Layer 2 of a small transformer language model trained on English Wikipedia (9 layers, counted from 0, width 128).
A neuron's activation on a vector x is SiLU(weights . x + bias), where the dot is the dot product.

Input weights of the MLP neurons that the questions are about. A number n stands for n times 0.0053.
n8 (bias -0.097): 9 16 -26 31 -11 -1 16 13 -28 9 39 39 26 -32 -34 -54 9 -10 -11 9 3 59 -38 -4 -3 38 -11 -4 8 20 -48 -51 -22 -4 -32 16 6 9 16 12 -3 -25 -29 7 -12 21 7 -3 20 -9 7 -40 -33 1 26 -9 -22 17 -6 19 3 3 -9 1 22 -31 18 -16 -16 -7 10 -44 33 -22 -24 22 -23 -24 -5 32 -34 6 26 -18 0 2 -13 0 -27 25 -14 -3 28 15 1 27 -10 -6 12 -19 6 -5 -19 4 22 -16 -27 5 2 -5 -2 -16 20 -2 14 2 26 12 -20 -13 -1 19 10 6 32 17 -7 6
n39 (bias -0.157): 46 -13 -11 -24 33 -4 -14 16 6 18 18 -7 -49 24 -9 11 12 31 5 43 -5 19 -3 -28 26 3 9 12 1 28 -43 32 -54 -6 3 -20 -16 -42 -68 -12 -40 -11 7 13 -2 12 12 -1 20 7 8 -6 10 24 -30 8 8 -14 -3 -10 25 13 -10 -9 12 5 24 -13 -11 34 -15 6 -25 -4 -3 -10 -17 11 1 -15 17 -35 9 -35 -63 4 -10 9 11 39 -46 20 -25 -27 -33 16 16 27 -6 -18 14 -48 1 4 22 -16 51 -14 -30 15 -31 -7 -37 -15 -51 3 19 -18 3 35 1 -21 -23 27 -13 -21 15 1
n43 (bias -0.158): -18 -3 -44 -3 -1 29 -1 12 -4 43 -19 -46 5 -25 13 14 6 -19 49 -22 -1 -20 16 31 -13 -2 -10 -8 -21 -15 49 3 -13 -16 -4 -8 -28 20 3 -10 -37 -41 -24 5 85 -5 -21 -31 -1 -11 -14 6 23 -28 8 18 11 -16 1 3 -41 3 0 -6 37 -13 34 45 7 -13 42 -35 -9 -3 -3 -9 -39 -52 -16 -9 9 12 -17 -7 -6 -45 9 4 -22 5 40 19 28 1 -31 11 33 9 -22 20 -9 41 -50 -12 -4 29 14 -2 -16 -4 -5 3 27 24 -8 2 19 -39 15 19 20 19 62 -6 15 16 18 27
n69 (bias -0.230): -8 -16 -2 19 -1 -41 52 -33 35 -3 -1 7 22 58 34 -1 14 -20 18 0 2 12 -10 26 19 11 18 1 35 8 -55 15 -25 29 -20 -50 -10 0 -19 20 15 -24 30 -11 -10 -33 -5 -7 -6 -27 -2 -6 -1 -29 33 -28 3 -23 45 -14 -6 33 -2 6 16 22 6 -8 16 25 -22 -29 -19 -15 -32 -29 -22 19 21 -30 8 22 -1 -10 14 2 -17 -8 -9 1 11 1 73 -11 -23 -6 14 -34 -17 -1 -8 25 -6 14 -6 -10 -21 3 -3 38 28 6 -22 26 4 -13 -1 35 36 -37 11 48 25 3 12 -6 25 -25
n101 (bias -0.190): -21 -40 17 -4 -25 14 8 3 -19 -6 20 10 37 -12 -33 -25 -1 -17 22 -1 -58 -2 3 -30 -17 25 -9 -11 -1 -7 -22 22 -32 14 50 -17 7 -18 -33 2 7 -41 -5 15 16 -12 41 -1 17 15 -8 -8 -8 -21 1 -17 -37 -25 20 23 -4 -9 -21 -23 17 12 -14 81 35 2 -28 15 -43 1 -18 -25 8 35 33 -18 -3 40 20 -6 -14 -51 -36 -28 -24 30 -37 -3 -11 -47 -10 13 19 -4 -24 36 32 -19 38 35 18 -10 15 -18 -43 13 14 18 -17 5 -7 31 4 4 27 -27 -13 -28 -4 -18 6 1 0 -12
n131 (bias -0.159): 50 30 -1 44 -21 -2 -19 -10 46 8 8 19 -25 6 -26 27 7 12 23 -36 4 38 -18 -15 33 -4 -15 -33 -14 -5 2 -16 -34 7 22 -16 8 15 5 9 -15 -3 -11 -14 -3 -22 32 37 -12 -1 -4 -9 32 15 26 0 -18 -43 3 6 -46 -45 13 7 27 -30 27 -1 25 24 12 8 18 -11 38 29 9 34 23 -16 -3 44 -10 -12 -22 -13 -9 -10 -18 5 42 7 50 -5 19 5 -3 -8 10 13 -24 7 1 -1 -8 -33 0 8 -22 14 13 5 23 -6 -7 -8 51 20 1 -8 11 -15 -3 8 17 29 11 -13
n144 (bias -0.201): 26 10 18 5 -9 12 -5 12 4 20 46 -6 -11 3 -20 -15 26 10 27 -14 -25 1 -11 -43 4 20 -10 -1 -17 6 42 35 17 -37 -6 25 -17 -22 3 58 -12 15 37 -6 -16 -1 45 -36 12 2 18 24 -40 -34 -9 29 22 5 -26 33 -20 -22 36 8 2 16 -29 3 7 31 4 1 -16 47 2 -5 1 40 -18 4 -42 22 5 -46 -11 33 15 -22 -38 14 20 -26 -17 34 62 19 -4 -20 -30 -35 -6 4 -13 -17 -9 -49 18 -34 6 22 23 1 -29 7 21 -6 12 38 8 -8 -28 8 -13 42 -15 12 -18 -20
n154 (bias -0.273): 5 -1 3 23 16 45 31 21 -24 -23 -39 26 13 36 5 -13 -7 5 -24 -13 12 6 -23 7 -2 -15 6 31 44 17 -11 -38 24 17 -2 -41 13 -29 6 30 -18 -31 -33 -13 -6 -12 -22 26 43 -22 3 -23 -17 -25 2 25 -30 5 12 -9 31 52 -4 2 5 34 -2 -42 -16 -12 -22 -7 -8 4 -18 40 -8 -54 -23 63 -39 34 5 -4 -35 -2 6 8 -9 19 3 -9 35 -24 -17 9 13 52 -19 -6 35 8 -28 -34 -44 -3 8 17 -13 23 39 -4 12 30 32 -29 -13 8 -7 -27 51 -27 17 58 18 -30 -7 4
n174 (bias -0.196): -41 -18 5 27 -5 -3 26 15 -28 38 -1 -27 -29 27 -46 2 7 -27 -21 17 24 1 -14 -11 23 7 -12 16 -5 -2 -13 -2 -20 47 31 -23 -32 24 -16 9 15 39 16 -34 -1 6 45 22 -2 -32 -28 36 33 -15 -29 29 11 -41 -3 -24 -71 27 14 4 -9 15 -6 -56 -22 20 13 25 3 20 -9 -10 -24 -17 -27 33 -51 -8 -25 -13 -5 -37 -29 31 -1 -35 21 -47 -28 -36 5 5 30 -8 -5 -8 3 -16 2 -46 -15 -4 10 -70 -9 2 52 11 30 -2 14 -26 4 29 -42 16 11 -33 -29 -24 -43 22 22 18
n189 (bias -0.267): 19 -36 49 -28 14 16 14 10 50 -24 -21 31 10 -11 1 -40 -4 31 -5 -18 77 -33 15 -26 -28 -4 29 10 3 4 -46 -10 9 -8 -27 -2 3 24 -4 8 -42 -1 -11 26 -11 42 19 -10 -27 -28 -50 1 10 -19 7 36 50 4 25 -1 13 2 -13 -21 3 7 7 -36 1 -4 29 23 36 -1 -20 -10 -7 -20 -1 -11 19 -11 18 5 24 -23 -12 31 -2 7 -20 16 15 -14 -22 -13 -16 33 19 5 -12 -22 31 -1 -10 -14 10 16 -30 13 19 3 3 25 -19 44 35 -1 17 30 -16 -16 -26 -9 67 7 1 -42
n199 (bias -0.138): 1 -19 -17 17 -41 -26 -5 4 -3 1 1 40 -45 42 0 -27 -43 13 25 -6 32 24 13 -5 -3 12 -13 -5 4 -9 31 -45 6 39 -3 27 -12 -2 -19 -18 -13 -37 -32 -10 -4 -19 -16 16 25 22 -18 3 -4 38 4 -8 -30 -3 -3 3 6 4 14 13 -12 1 -31 25 3 10 -5 -6 4 34 -6 -10 22 -23 -18 19 54 4 -32 -10 -2 8 18 17 -5 -16 21 30 -1 31 -16 13 -6 6 -26 -5 6 -33 -50 -27 -12 -28 -8 6 -12 -21 30 -26 3 3 13 3 36 -9 -10 2 -21 0 40 12 -9 -4 11 -8
n241 (bias -0.184): 8 45 23 -30 -4 25 13 10 -4 4 -11 -16 -23 13 36 13 12 -2 -14 2 -12 -36 -9 -39 21 24 5 8 -10 13 31 -12 -2 -33 -56 30 -9 8 -25 -18 48 47 -3 14 -23 -20 -32 -17 -6 6 50 4 18 -9 -21 27 -43 -20 -3 -35 6 28 -19 2 -2 -44 26 5 46 -46 22 7 28 24 13 -34 -26 -69 -25 -10 -27 35 -5 -55 -34 20 -25 31 -4 76 25 -2 -8 -6 -10 6 -13 9 8 -36 3 -12 29 -41 39 -11 14 -10 -20 -26 22 20 -10 22 32 32 -5 8 0 46 57 10 8 -17 -28 -39 1 -12
n261 (bias -0.186): 0 6 3 40 -41 -6 -16 43 -5 39 -6 19 13 -12 -15 21 -22 4 3 24 32 -30 -23 31 21 -9 17 -1 -11 10 5 31 -19 39 40 -22 -4 16 -7 -11 -13 30 35 -4 1 67 7 25 2 -17 12 12 21 2 -25 -3 -16 -4 40 -30 5 -12 -12 -17 -7 -22 -24 41 1 43 6 -19 24 -3 10 -5 5 31 53 25 -17 10 -13 -28 0 -76 17 37 30 -3 -4 -29 4 8 -30 23 -4 27 10 -54 58 25 14 8 -1 -19 -51 0 43 3 1 -12 -29 37 -21 12 1 44 -8 8 5 23 18 -35 -34 8 14 -14
n304 (bias -0.207): 28 39 14 26 -28 20 24 27 -14 -36 -15 45 45 32 -10 -14 -24 36 -42 -11 51 -4 -7 -5 36 37 14 44 18 15 -4 27 -8 34 20 -27 57 18 9 11 -25 -9 22 -5 20 -13 -9 4 -32 -10 -8 31 -46 4 -21 1 -6 -34 17 -5 -16 -22 22 -28 15 -6 -23 14 13 38 95 -15 -24 -6 29 16 -9 -8 -6 15 36 -13 20 -32 -17 -25 -43 35 -5 3 -30 -23 32 -15 -23 -7 2 24 7 -6 39 -16 6 12 25 40 6 6 -34 -2 21 -6 10 54 29 27 8 22 -3 -5 -9 -47 -15 3 33 15 -23 48
n344 (bias -0.112): 8 -31 -36 -1 17 -52 -2 12 32 -6 9 -28 10 -8 19 20 10 24 23 14 -8 -8 27 13 -23 15 38 36 19 -8 30 41 -47 -8 -36 3 -14 -7 -37 -15 52 -4 -29 6 5 -2 10 -34 -76 0 31 -46 28 -33 20 40 4 8 7 7 50 32 13 -49 30 11 36 28 -15 -45 -42 -1 16 12 38 -35 -35 9 -1 -28 -18 -13 -40 4 -29 -21 12 17 4 -4 7 -13 -22 -11 -15 -3 24 -17 -6 34 13 -18 -18 3 -27 -16 -13 -12 -34 -14 29 21 13 -34 24 -17 2 -11 10 26 -23 -49 22 41 9 2 -22 6
n351 (bias -0.180): 16 35 -7 7 -1 -23 -9 17 1 -21 7 -10 19 -24 6 -19 -2 5 -5 -4 -26 0 -4 -4 13 4 11 14 -11 20 -31 -5 -16 3 -22 -38 20 -45 -39 6 -23 -57 -25 -33 9 1 33 -25 39 40 -9 6 12 -3 -27 -2 17 6 -10 9 18 -7 27 -13 -7 20 5 22 -62 -10 0 11 20 -3 5 23 -8 44 3 9 9 -12 -20 25 -14 38 -5 6 -21 -19 -7 -8 36 33 37 4 4 12 -1 12 -6 2 -5 -14 -18 -6 -7 -19 -10 -12 24 -34 -41 6 -22 -45 -8 -10 8 -9 34 6 -3 -75 -24 23 -28 18
n365 (bias -0.224): -4 -1 -18 -15 -11 -13 30 -7 3 51 21 -1 -14 35 3 47 -33 5 -11 22 -18 39 -47 -39 -10 2 13 18 17 -33 24 3 34 -10 2 7 -57 19 14 3 15 4 11 26 -12 -10 -11 -12 1 37 1 -31 10 -19 11 22 -8 6 20 25 -13 3 -9 42 -1 -26 1 -6 -35 5 -4 -10 -22 17 -1 -14 11 -10 31 19 58 36 14 -15 -27 -25 -10 14 -30 9 3 3 -5 4 9 -27 -10 13 37 -19 -13 -41 34 -19 37 -5 -37 22 -1 -30 9 -15 30 24 41 27 -25 18 -27 -13 -24 -47 -25 -43 -15 -40 -19 1
n369 (bias -0.190): 8 -27 17 0 -30 30 24 -44 28 4 21 8 26 -1 17 24 -36 10 -3 35 -25 -15 -1 -16 -8 25 8 16 22 -8 -1 28 17 5 -28 28 -12 27 26 51 45 67 1 -3 0 -13 17 0 9 -21 6 -11 -66 -12 62 0 20 22 -14 -28 -11 47 13 -18 21 -33 -20 26 -2 -1 25 24 -25 19 -5 -33 -4 20 4 38 -4 -2 -44 -29 28 -43 2 -32 -22 8 -28 -14 -27 28 40 -14 44 -44 -8 -22 10 -26 43 -43 20 -20 1 2 4 -2 12 -33 -9 11 12 -12 -29 -8 25 -37 24 -49 -19 -27 -30 16 -24 -18
n386 (bias -0.121): 5 20 -8 -23 3 11 -14 51 10 -2 -10 7 40 -30 3 -20 -11 37 -30 6 10 7 -10 9 6 13 9 14 10 11 13 -45 35 -9 -35 -18 -38 -21 0 32 41 -3 -1 -11 -18 16 -48 33 24 18 8 -24 23 -22 6 -1 54 -60 -9 -10 19 -1 1 -5 33 16 23 -7 -16 33 -12 -27 -15 -8 1 -12 -6 -38 -7 -8 8 -28 -18 -17 -8 15 21 -6 -4 49 -7 12 -15 66 -31 21 36 -30 12 36 -20 17 -43 2 -39 -3 -21 -14 10 26 -3 9 19 29 -18 -25 25 -14 -50 -11 -42 -12 11 5 -16 33 3 -16
n390 (bias -0.204): -4 2 13 -39 14 -24 11 -11 41 34 -7 -2 -28 5 -11 10 -1 -42 -9 32 3 34 30 -5 30 19 -58 39 7 15 -21 15 13 31 -13 -20 40 29 -13 -7 -17 -15 16 38 -14 37 -22 -27 0 -3 -24 5 0 -17 -6 -11 -28 -7 -44 -4 17 49 53 12 50 -37 48 -26 11 25 -55 4 6 56 -42 -13 18 38 -20 20 -13 -13 32 5 35 -16 -16 20 -6 17 -33 -75 -38 -45 -44 48 25 2 -6 0 14 14 -1 7 -3 -4 28 36 -39 -8 -6 14 34 24 51 -20 31 5 38 -23 45 11 -20 -19 29 -12 8 8
n394 (bias -0.160): -29 -30 29 19 6 -9 9 -21 19 16 -20 2 21 -1 17 -12 -28 -9 -16 5 -8 -7 14 5 -32 10 5 22 19 28 -49 -12 16 -7 -23 -19 17 -29 27 25 49 1 5 19 -33 13 1 -7 -8 -3 -3 11 60 48 16 16 24 30 20 -1 -27 32 -5 -10 -17 8 -25 -10 -3 7 6 -4 15 4 20 -12 -22 -18 21 -25 12 1 18 16 13 27 -35 40 -19 22 10 28 12 -6 -1 10 31 -54 -13 -30 -19 1 12 -11 -8 12 23 -16 23 7 6 13 9 -20 51 -20 37 -20 -13 19 12 -7 9 -7 11 -20 29 -3
n412 (bias -0.187): 36 -7 -6 -27 -28 28 27 -18 10 33 -1 -32 52 -4 -2 -6 11 -15 36 18 -22 26 16 12 11 19 -5 -20 22 -13 -9 -55 -7 37 28 7 10 -15 8 -17 32 11 -1 29 -15 -20 -8 -23 -25 2 32 -11 4 7 -15 -35 -37 6 21 1 -52 -4 24 -47 20 0 -39 13 -11 33 -25 -5 4 -39 -15 -17 -21 23 -8 37 1 2 39 -11 -10 -6 -10 5 -23 -15 -33 32 32 5 -4 11 -11 -33 21 3 38 27 -1 -70 33 30 -1 -31 -13 24 7 -4 -5 15 -22 35 18 23 13 -14 -9 -37 3 19 -1 21 -22 -12
n414 (bias -0.200): -15 -20 29 -6 44 -24 3 -10 -20 4 -37 2 11 33 20 -15 -36 -27 -24 -27 6 -31 -2 -52 20 54 -24 44 31 45 -28 1 27 12 -6 3 33 29 31 -18 -15 -37 15 -25 -3 -5 17 -7 22 -7 -6 5 -46 7 22 -13 -44 -23 -9 -16 18 16 -40 -15 -16 0 -5 -15 -47 14 2 -25 -46 39 -7 -28 -37 -37 -11 -57 -5 3 2 -49 46 22 -10 44 -13 -20 -47 -4 33 -19 12 -25 1 53 -39 -7 -16 -15 11 -14 12 -13 36 -25 -20 18 15 12 -18 38 -15 1 -13 34 2 -25 2 -41 7 -26 -8 62 25 9
n452 (bias -0.254): -1 -32 -35 10 16 10 -16 26 -1 -1 -6 -9 -13 26 46 -4 22 6 4 -7 55 24 -28 2 -24 -44 -47 8 29 -19 -34 -24 21 1 -6 -17 35 -50 -3 15 25 -1 -16 21 28 1 -11 -12 -5 -9 -29 -6 65 8 -9 -8 -21 -9 23 7 -6 -23 -24 -1 1 -21 -35 -51 -15 -21 -29 19 3 -8 -18 -3 7 29 8 -15 18 -10 -45 12 -1 -1 -20 44 -27 3 15 -3 -5 3 -17 3 12 6 -39 -6 -13 55 -20 42 11 28 8 -26 -12 -19 36 49 6 -35 -35 5 18 -18 -11 -7 -13 -1 -6 -4 -2 26 -1 6
n488 (bias -0.203): -12 12 -26 -2 16 -19 15 -33 -3 1 4 6 32 59 -42 5 -11 -30 4 -18 29 -20 21 -13 -20 3 4 9 -17 31 0 -1 -47 -3 5 -20 15 -17 -5 6 -29 5 28 -35 -22 -3 8 31 -33 -24 -7 27 -22 -10 26 -18 -16 5 -31 -39 45 4 -43 -3 -17 -11 -11 19 -35 9 14 10 10 32 -17 -9 -26 -38 -24 10 -32 -13 9 12 -11 -12 27 44 -49 11 -14 8 1 -9 -3 7 -18 -2 -19 1 -7 15 22 -8 3 3 40 -33 -11 -15 9 -22 20 -10 -7 7 52 1 32 -28 12 4 -3 20 -4 18 25 -4
n495 (bias -0.179): 27 -23 16 30 -56 -25 -8 -1 -5 -17 31 -7 20 -7 4 -16 -8 25 -29 -55 27 -44 4 49 -1 -1 11 18 11 41 -23 18 -10 -47 -22 16 11 -37 17 -60 12 34 52 15 -29 -22 -49 -37 -6 -21 -10 10 -11 -29 -33 5 -4 37 19 -39 -31 -15 20 -4 -6 -51 30 7 -1 -18 -26 9 31 29 10 30 3 6 -15 -12 -10 28 -1 23 -26 15 -33 7 3 -9 19 -23 -18 8 -7 60 -13 -23 1 -23 3 -16 -17 -3 3 -8 5 26 12 -3 5 -19 -3 40 29 -4 20 19 -10 -1 -24 -9 21 15 -42 -1 13 -40
n503 (bias -0.212): -9 29 14 37 -29 -9 32 -29 4 2 -11 -27 33 25 -32 45 -16 46 -22 22 15 -6 7 -13 8 15 -17 -33 17 7 -30 -20 13 16 -14 17 -1 -6 14 -27 2 -18 25 32 8 25 21 -21 17 4 -33 -10 12 13 -4 -10 -1 -12 35 -34 -15 -15 24 -8 25 -3 27 -32 -7 52 4 -14 -14 48 -28 -20 -17 16 22 18 -42 22 -4 -7 19 -38 30 17 -12 44 -3 -30 -44 13 -18 -20 -26 -29 -16 -19 28 -16 31 20 -26 43 11 -45 29 49 -25 -20 -8 12 7 -17 43 32 -5 -15 -10 19 2 -30 40 -26 27 -32
n510 (bias -0.156): -4 -8 1 22 -22 24 35 -1 -29 7 -9 11 -1 13 19 -11 -9 -2 17 1 11 15 53 -12 11 -7 13 -7 4 35 9 -14 -11 24 27 27 -9 -6 -16 -21 -1 -19 -23 38 33 8 18 -6 0 -29 7 0 3 -18 -16 25 -1 20 6 -4 0 7 16 -27 12 11 12 -8 -1 -31 22 28 -2 18 30 -25 -7 6 3 -27 -51 -5 -18 26 -16 -9 13 19 -26 52 -9 5 -4 25 -1 25 -9 -7 -4 -29 -16 -21 16 -14 -39 -41 36 5 -1 10 -7 17 -11 3 25 -8 65 -27 54 -19 -24 2 -19 3 -5 -15 -17 11

Each question shows a token from some text and the vector x that enters the MLP there. A number n stands for n times 0.084.

" |": -28 11 2 -21 8 15 12 7 -1 -31 -25 2 -8 11 -11 -18 45 7 -27 -10 -2 4 10 13 -6 21 19 -39 -7 6 8 -4 -17 -8 7 -2 13 13 57 13 -14 9 4 -4 -10 19 3 41 -23 10 19 40 -22 -15 -8 1 22 4 -3 -10 18 -5 21 5 -4 8 6 8 8 -31 6 -22 -13 5 -7 -1 11 18 -38 -15 -2 18 -11 24 -1 1 12 -23 27 5 4 32 -9 10 7 15 -12 11 15 -2 7 -11 4 -16 -9 12 0 6 19 3 -20 -4 -20 -29 -14 -16 -9 -6 -12 5 1 31 -7 -9 -9 10 14 33
Which neuron lights up most? n488

" R": -30 8 -12 -19 -1 8 7 -6 -24 -23 -19 -15 -11 11 -18 -14 12 -2 2 10 -12 22 -18 5 -6 2 3 -15 -16 8 9 32 -6 20 39 14 9 15 52 -2 3 -17 -25 4 -7 3 2 33 5 22 23 21 -16 0 12 -21 4 -4 -9 -15 -8 0 30 6 -17 -1 20 -4 11 -22 -3 0 19 -16 -11 1 27 0 -15 -18 6 21 0 29 27 3 5 -30 6 -2 19 11 -4 -10 19 -15 18 -12 -12 -1 15 4 2 -38 8 15 -10 20 4 -22 7 -5 -36 -55 -1 -19 -15 3 6 -3 -6 24 -16 23 2 24 -5 10
Which neuron lights up most? n369

" an": -32 -2 17 -17 -3 -20 23 -9 -10 -13 -15 7 0 16 -2 -12 13 15 8 -6 1 -11 6 14 13 -4 23 -38 -3 -2 8 21 6 -4 0 12 37 17 57 11 10 11 -7 0 5 2 -3 32 -19 5 34 32 -32 -1 -2 -5 8 11 1 -7 -6 -15 16 21 18 -2 14 -14 7 -26 5 -6 2 -30 26 4 2 22 -28 1 18 38 -1 14 24 -7 -12 -9 2 -5 -6 35 -25 1 8 13 28 6 10 -6 23 -2 0 -24 22 6 -18 18 20 6 -7 -2 -13 -31 -3 -19 1 -12 -3 -4 -14 -12 -33 0 28 -4 11 19
Which neuron fires most, and how strongly? n369, at about 2.5

" se": -44 13 9 -25 8 -12 24 -30 -39 -33 1 9 7 10 -21 -19 14 -5 6 17 14 6 8 10 -1 0 7 -13 -9 19 0 30 -21 -7 6 17 6 29 45 10 -6 -14 4 11 -5 12 -14 23 -1 26 4 17 -6 -18 21 -9 6 22 -25 -10 -4 -14 12 25 -3 15 4 -7 27 -32 -5 -5 -10 -7 11 1 -3 -2 -3 -3 -6 16 -3 20 33 16 -2 -16 9 18 -22 22 -15 -5 9 -13 -7 -6 10 17 4 -1 7 -18 27 13 -31 18 31 -10 -4 3 -31 -32 -16 0 -6 -10 -14 23 11 16 -13 18 19 19 17 8
Which two neurons fire most, strongest first? n8, n488

"and": -19 -23 15 -38 18 -6 21 4 2 -8 -40 -18 16 -10 -10 17 4 -6 -3 6 -33 4 -6 2 6 -11 22 -33 -27 -6 -11 32 11 15 -2 5 11 26 67 2 0 -2 25 13 16 -1 7 25 -2 2 20 12 -30 -9 -9 -1 -23 4 -8 -10 3 -26 7 0 -17 -4 3 -5 2 10 -8 -5 5 16 13 6 -11 28 -4 -7 14 25 -12 14 4 -2 10 -16 22 -12 10 16 14 10 -6 -6 -5 6 -9 4 8 12 11 0 32 32 0 20 24 -26 -19 7 -22 -46 6 6 1 12 -8 39 5 23 20 38 18 -9 -2 11
Which two neurons fire most, strongest first? n261, n412

"V": -15 -17 -15 -29 -2 -16 15 11 -22 -21 -4 -32 8 4 -17 3 -1 5 -14 6 -16 6 -3 -10 -9 0 31 -31 4 -14 6 40 15 2 -16 1 1 -22 61 4 10 -4 -23 8 2 14 -7 9 9 15 25 -1 -5 -39 -25 -14 1 -21 -5 -4 -9 -25 26 5 2 13 9 -2 2 -17 -19 -5 17 -10 2 -13 -1 16 -28 -4 7 13 -6 -1 7 31 4 -18 -12 16 2 1 -12 11 -23 0 15 13 -3 10 28 24 -4 -4 11 13 -4 13 8 -11 -17 -4 -19 -60 9 -37 11 -29 -7 0 -34 37 -5 5 1 14 5 20
Which neuron fires most, and how strongly? n386, at about 3

"s": -34 3 2 -29 13 -5 4 4 -2 -18 -17 -15 -3 4 -20 -10 8 28 -20 13 4 -7 16 25 5 -8 30 -12 7 -5 8 35 -9 -2 5 2 22 34 17 17 7 -2 -5 -4 33 0 11 27 -33 14 24 24 -22 7 -24 -1 7 18 -5 -13 2 -29 14 7 11 17 15 -6 -7 -36 6 -20 -6 -39 5 2 5 22 -23 -2 0 6 17 27 6 -8 -9 -8 -2 4 -4 35 -15 -17 0 8 29 10 -9 8 14 -21 -1 -9 4 13 2 6 15 4 -25 11 -5 -18 -11 4 -2 5 -12 0 -7 -6 -23 3 47 3 18 29
Which three neurons fire most, strongest first? n304, n344, n189

"ur": -12 -10 -15 -28 -23 -14 23 -37 -2 -20 8 -14 -13 4 19 4 -9 6 -8 -1 -4 -9 9 17 -1 -18 11 -33 17 -6 21 -9 7 5 13 -5 -3 -13 51 11 -1 0 10 5 -22 -6 -7 7 12 15 11 8 0 0 -29 24 -11 -4 -1 -23 -11 -21 30 8 -20 12 -9 26 22 -18 1 -3 4 -20 20 2 28 31 -38 -21 4 9 -17 4 10 31 -22 -7 -12 -5 4 24 -15 21 -3 -3 -1 17 17 24 17 17 3 2 -12 -7 -5 2 27 -7 -48 6 -26 -23 -14 12 -5 -15 -31 -10 -5 25 -13 -6 25 18 1 24
Which neuron lights up most? n495

"ok": -31 3 18 -21 39 -18 5 -16 -16 -25 -21 -10 -24 16 1 -6 7 6 -12 12 5 9 26 -7 -15 -14 0 -10 14 6 8 28 -9 14 0 -7 20 16 73 9 8 13 15 -8 -4 24 6 8 -9 24 28 12 -16 -22 7 -3 -10 17 -18 -28 -22 -13 21 -1 -7 -2 -19 22 9 -25 0 8 -2 9 0 -4 19 9 -10 -24 13 6 3 22 3 -4 1 -18 11 -8 -5 32 9 -6 5 -15 -11 1 -5 19 9 -1 12 -5 24 26 1 7 16 -1 6 15 -15 -11 -24 4 -27 -7 3 6 -5 24 -31 8 20 2 31 24
Which neuron fires most, and how strongly? n414, at about 1.5

"y": -31 3 -6 -16 6 -24 26 -34 -3 -28 -16 -27 -6 32 4 6 14 -3 -14 -6 9 -6 3 -8 -4 -6 -9 -13 5 2 15 3 6 17 3 13 14 14 50 -5 -9 -5 15 -4 -16 1 -1 -4 12 0 21 1 -1 -31 -16 14 -13 -2 1 -28 4 -2 -3 25 -19 10 1 15 -5 -11 -19 -16 0 -16 13 14 12 35 -38 -15 5 10 -15 13 -21 10 24 -15 10 -8 7 41 -20 11 20 -2 -15 7 -1 28 23 -24 -8 4 18 21 16 -1 34 -1 -25 -7 8 2 -10 5 -6 -4 -10 26 -9 15 -5 -5 41 10 7 24
Which neuron lights up most? n503

"own": -20 -14 -1 -59 3 -9 -3 -19 -18 -38 -17 -5 -9 3 -13 0 6 12 -7 10 -7 6 3 -4 -20 -27 -1 -21 -2 -2 -4 5 -9 1 -19 -4 -10 40 27 26 21 9 -14 -1 15 0 6 6 -7 22 22 10 -6 -20 -28 4 -1 -1 -16 -10 -1 -23 33 0 -24 10 5 -7 8 -25 -18 -2 -1 -2 0 11 15 15 -35 -18 10 10 8 0 -1 13 7 -8 49 0 15 38 -19 -23 -9 -12 19 31 -4 15 19 18 7 16 4 7 31 6 4 2 -6 -9 -12 -77 -8 -15 -13 -4 4 10 0 7 -6 6 19 9 21 14
Which two neurons fire most, strongest first? n344, n39

" re": -37 7 11 -37 11 -4 26 -31 -29 -37 8 25 -8 5 -37 -19 15 -11 -6 11 26 15 10 8 -5 -8 9 -24 -15 4 0 -4 -9 -11 -6 23 6 15 32 20 -12 -15 -10 10 3 13 -13 31 -16 12 17 38 11 -2 -5 -12 9 7 -11 -20 4 -25 7 26 -17 4 -3 -4 11 -18 6 -18 -4 -10 23 -9 -3 13 -11 -22 -16 38 9 14 20 5 -17 -29 15 7 7 17 -2 16 11 9 13 3 14 5 18 -12 -2 -9 6 25 -26 16 29 -22 4 -8 -12 -28 -5 -8 12 0 5 24 7 -1 0 4 16 27 23 -2
Which three neurons fire most, strongest first? n8, n488, n394

"97": -25 -6 -9 -54 -16 10 34 -7 -32 -34 8 -1 -24 2 -26 2 5 -6 -14 5 -15 1 -8 8 4 -5 16 -18 -20 5 31 18 15 -11 -14 -9 21 7 37 12 8 -9 -10 19 3 8 12 21 5 9 2 11 -16 -10 -15 -4 9 19 2 -16 8 -7 1 2 -15 3 8 12 -14 -27 -4 -2 -18 12 -5 -5 13 29 -38 -14 2 -9 -22 16 13 13 2 -16 8 -5 13 -2 11 2 1 8 1 5 11 23 34 -19 -9 -22 -28 18 -8 7 -30 -40 -26 1 -43 -21 -2 -10 -14 22 11 3 3 26 -21 -8 17 -19 18 5
Which neuron fires most, and how strongly? n351, at about 1.5

"it": -36 -5 -4 6 15 -24 17 -7 -38 -32 -14 4 11 1 -18 -14 19 -5 4 -4 8 -22 0 -20 -6 -5 16 -27 -7 -7 -1 12 3 19 17 17 9 22 57 -9 -8 -15 19 -1 0 -9 1 17 10 10 30 15 -15 -2 -30 -3 9 24 -2 -8 -18 -25 19 -11 3 3 19 -15 4 -22 -36 6 -3 -11 4 14 32 23 -30 -17 27 18 -9 8 22 -12 -3 -13 2 14 20 13 -16 6 6 19 14 13 -12 22 19 8 3 -11 6 16 27 6 27 -27 -20 4 0 -31 -4 9 15 -12 -3 -6 2 24 16 28 11 5 26 16
Which neuron fires most, and how strongly? n495, at about 1.1

" c": -9 -11 8 -30 16 0 31 -9 -36 -19 -7 8 9 2 -5 9 25 -3 4 20 2 31 -4 5 6 -12 2 -19 -1 0 17 17 -27 -1 19 9 7 33 34 8 -12 5 -7 2 16 19 -2 34 -16 15 15 10 -15 4 -30 -6 3 17 10 -21 5 -24 -11 20 -1 -4 7 -7 24 -22 -22 -16 -2 -30 2 -14 -2 17 -9 -11 -2 26 -9 20 20 9 9 -14 11 11 13 32 0 -9 -9 12 -15 14 5 -19 1 -28 1 -8 -3 9 -30 16 46 -33 -2 8 -32 -22 -12 -5 -4 27 7 16 5 14 -19 13 21 27 10 13
Which neuron fires most, and how strongly? n261, at about 1.4

" H": -40 -11 -15 18 9 -3 18 -7 -6 -9 -14 -2 -12 18 -16 0 0 8 -23 24 -15 34 -1 18 16 -8 6 -42 -6 11 8 11 -7 1 23 7 23 22 35 15 4 -28 -17 4 1 10 0 29 -1 9 29 0 -27 3 11 -22 9 3 -12 -35 -10 -15 13 3 -6 -2 42 -5 2 -17 -16 -18 20 -11 14 -2 9 9 -24 2 10 11 7 31 15 2 3 -18 -10 -15 -11 19 -7 6 1 6 7 18 -14 -11 23 -12 5 -19 2 -2 -21 8 22 -39 2 1 -45 -11 8 -17 4 5 -15 12 -8 34 -26 17 12 20 9 11
Which neuron lights up most? n8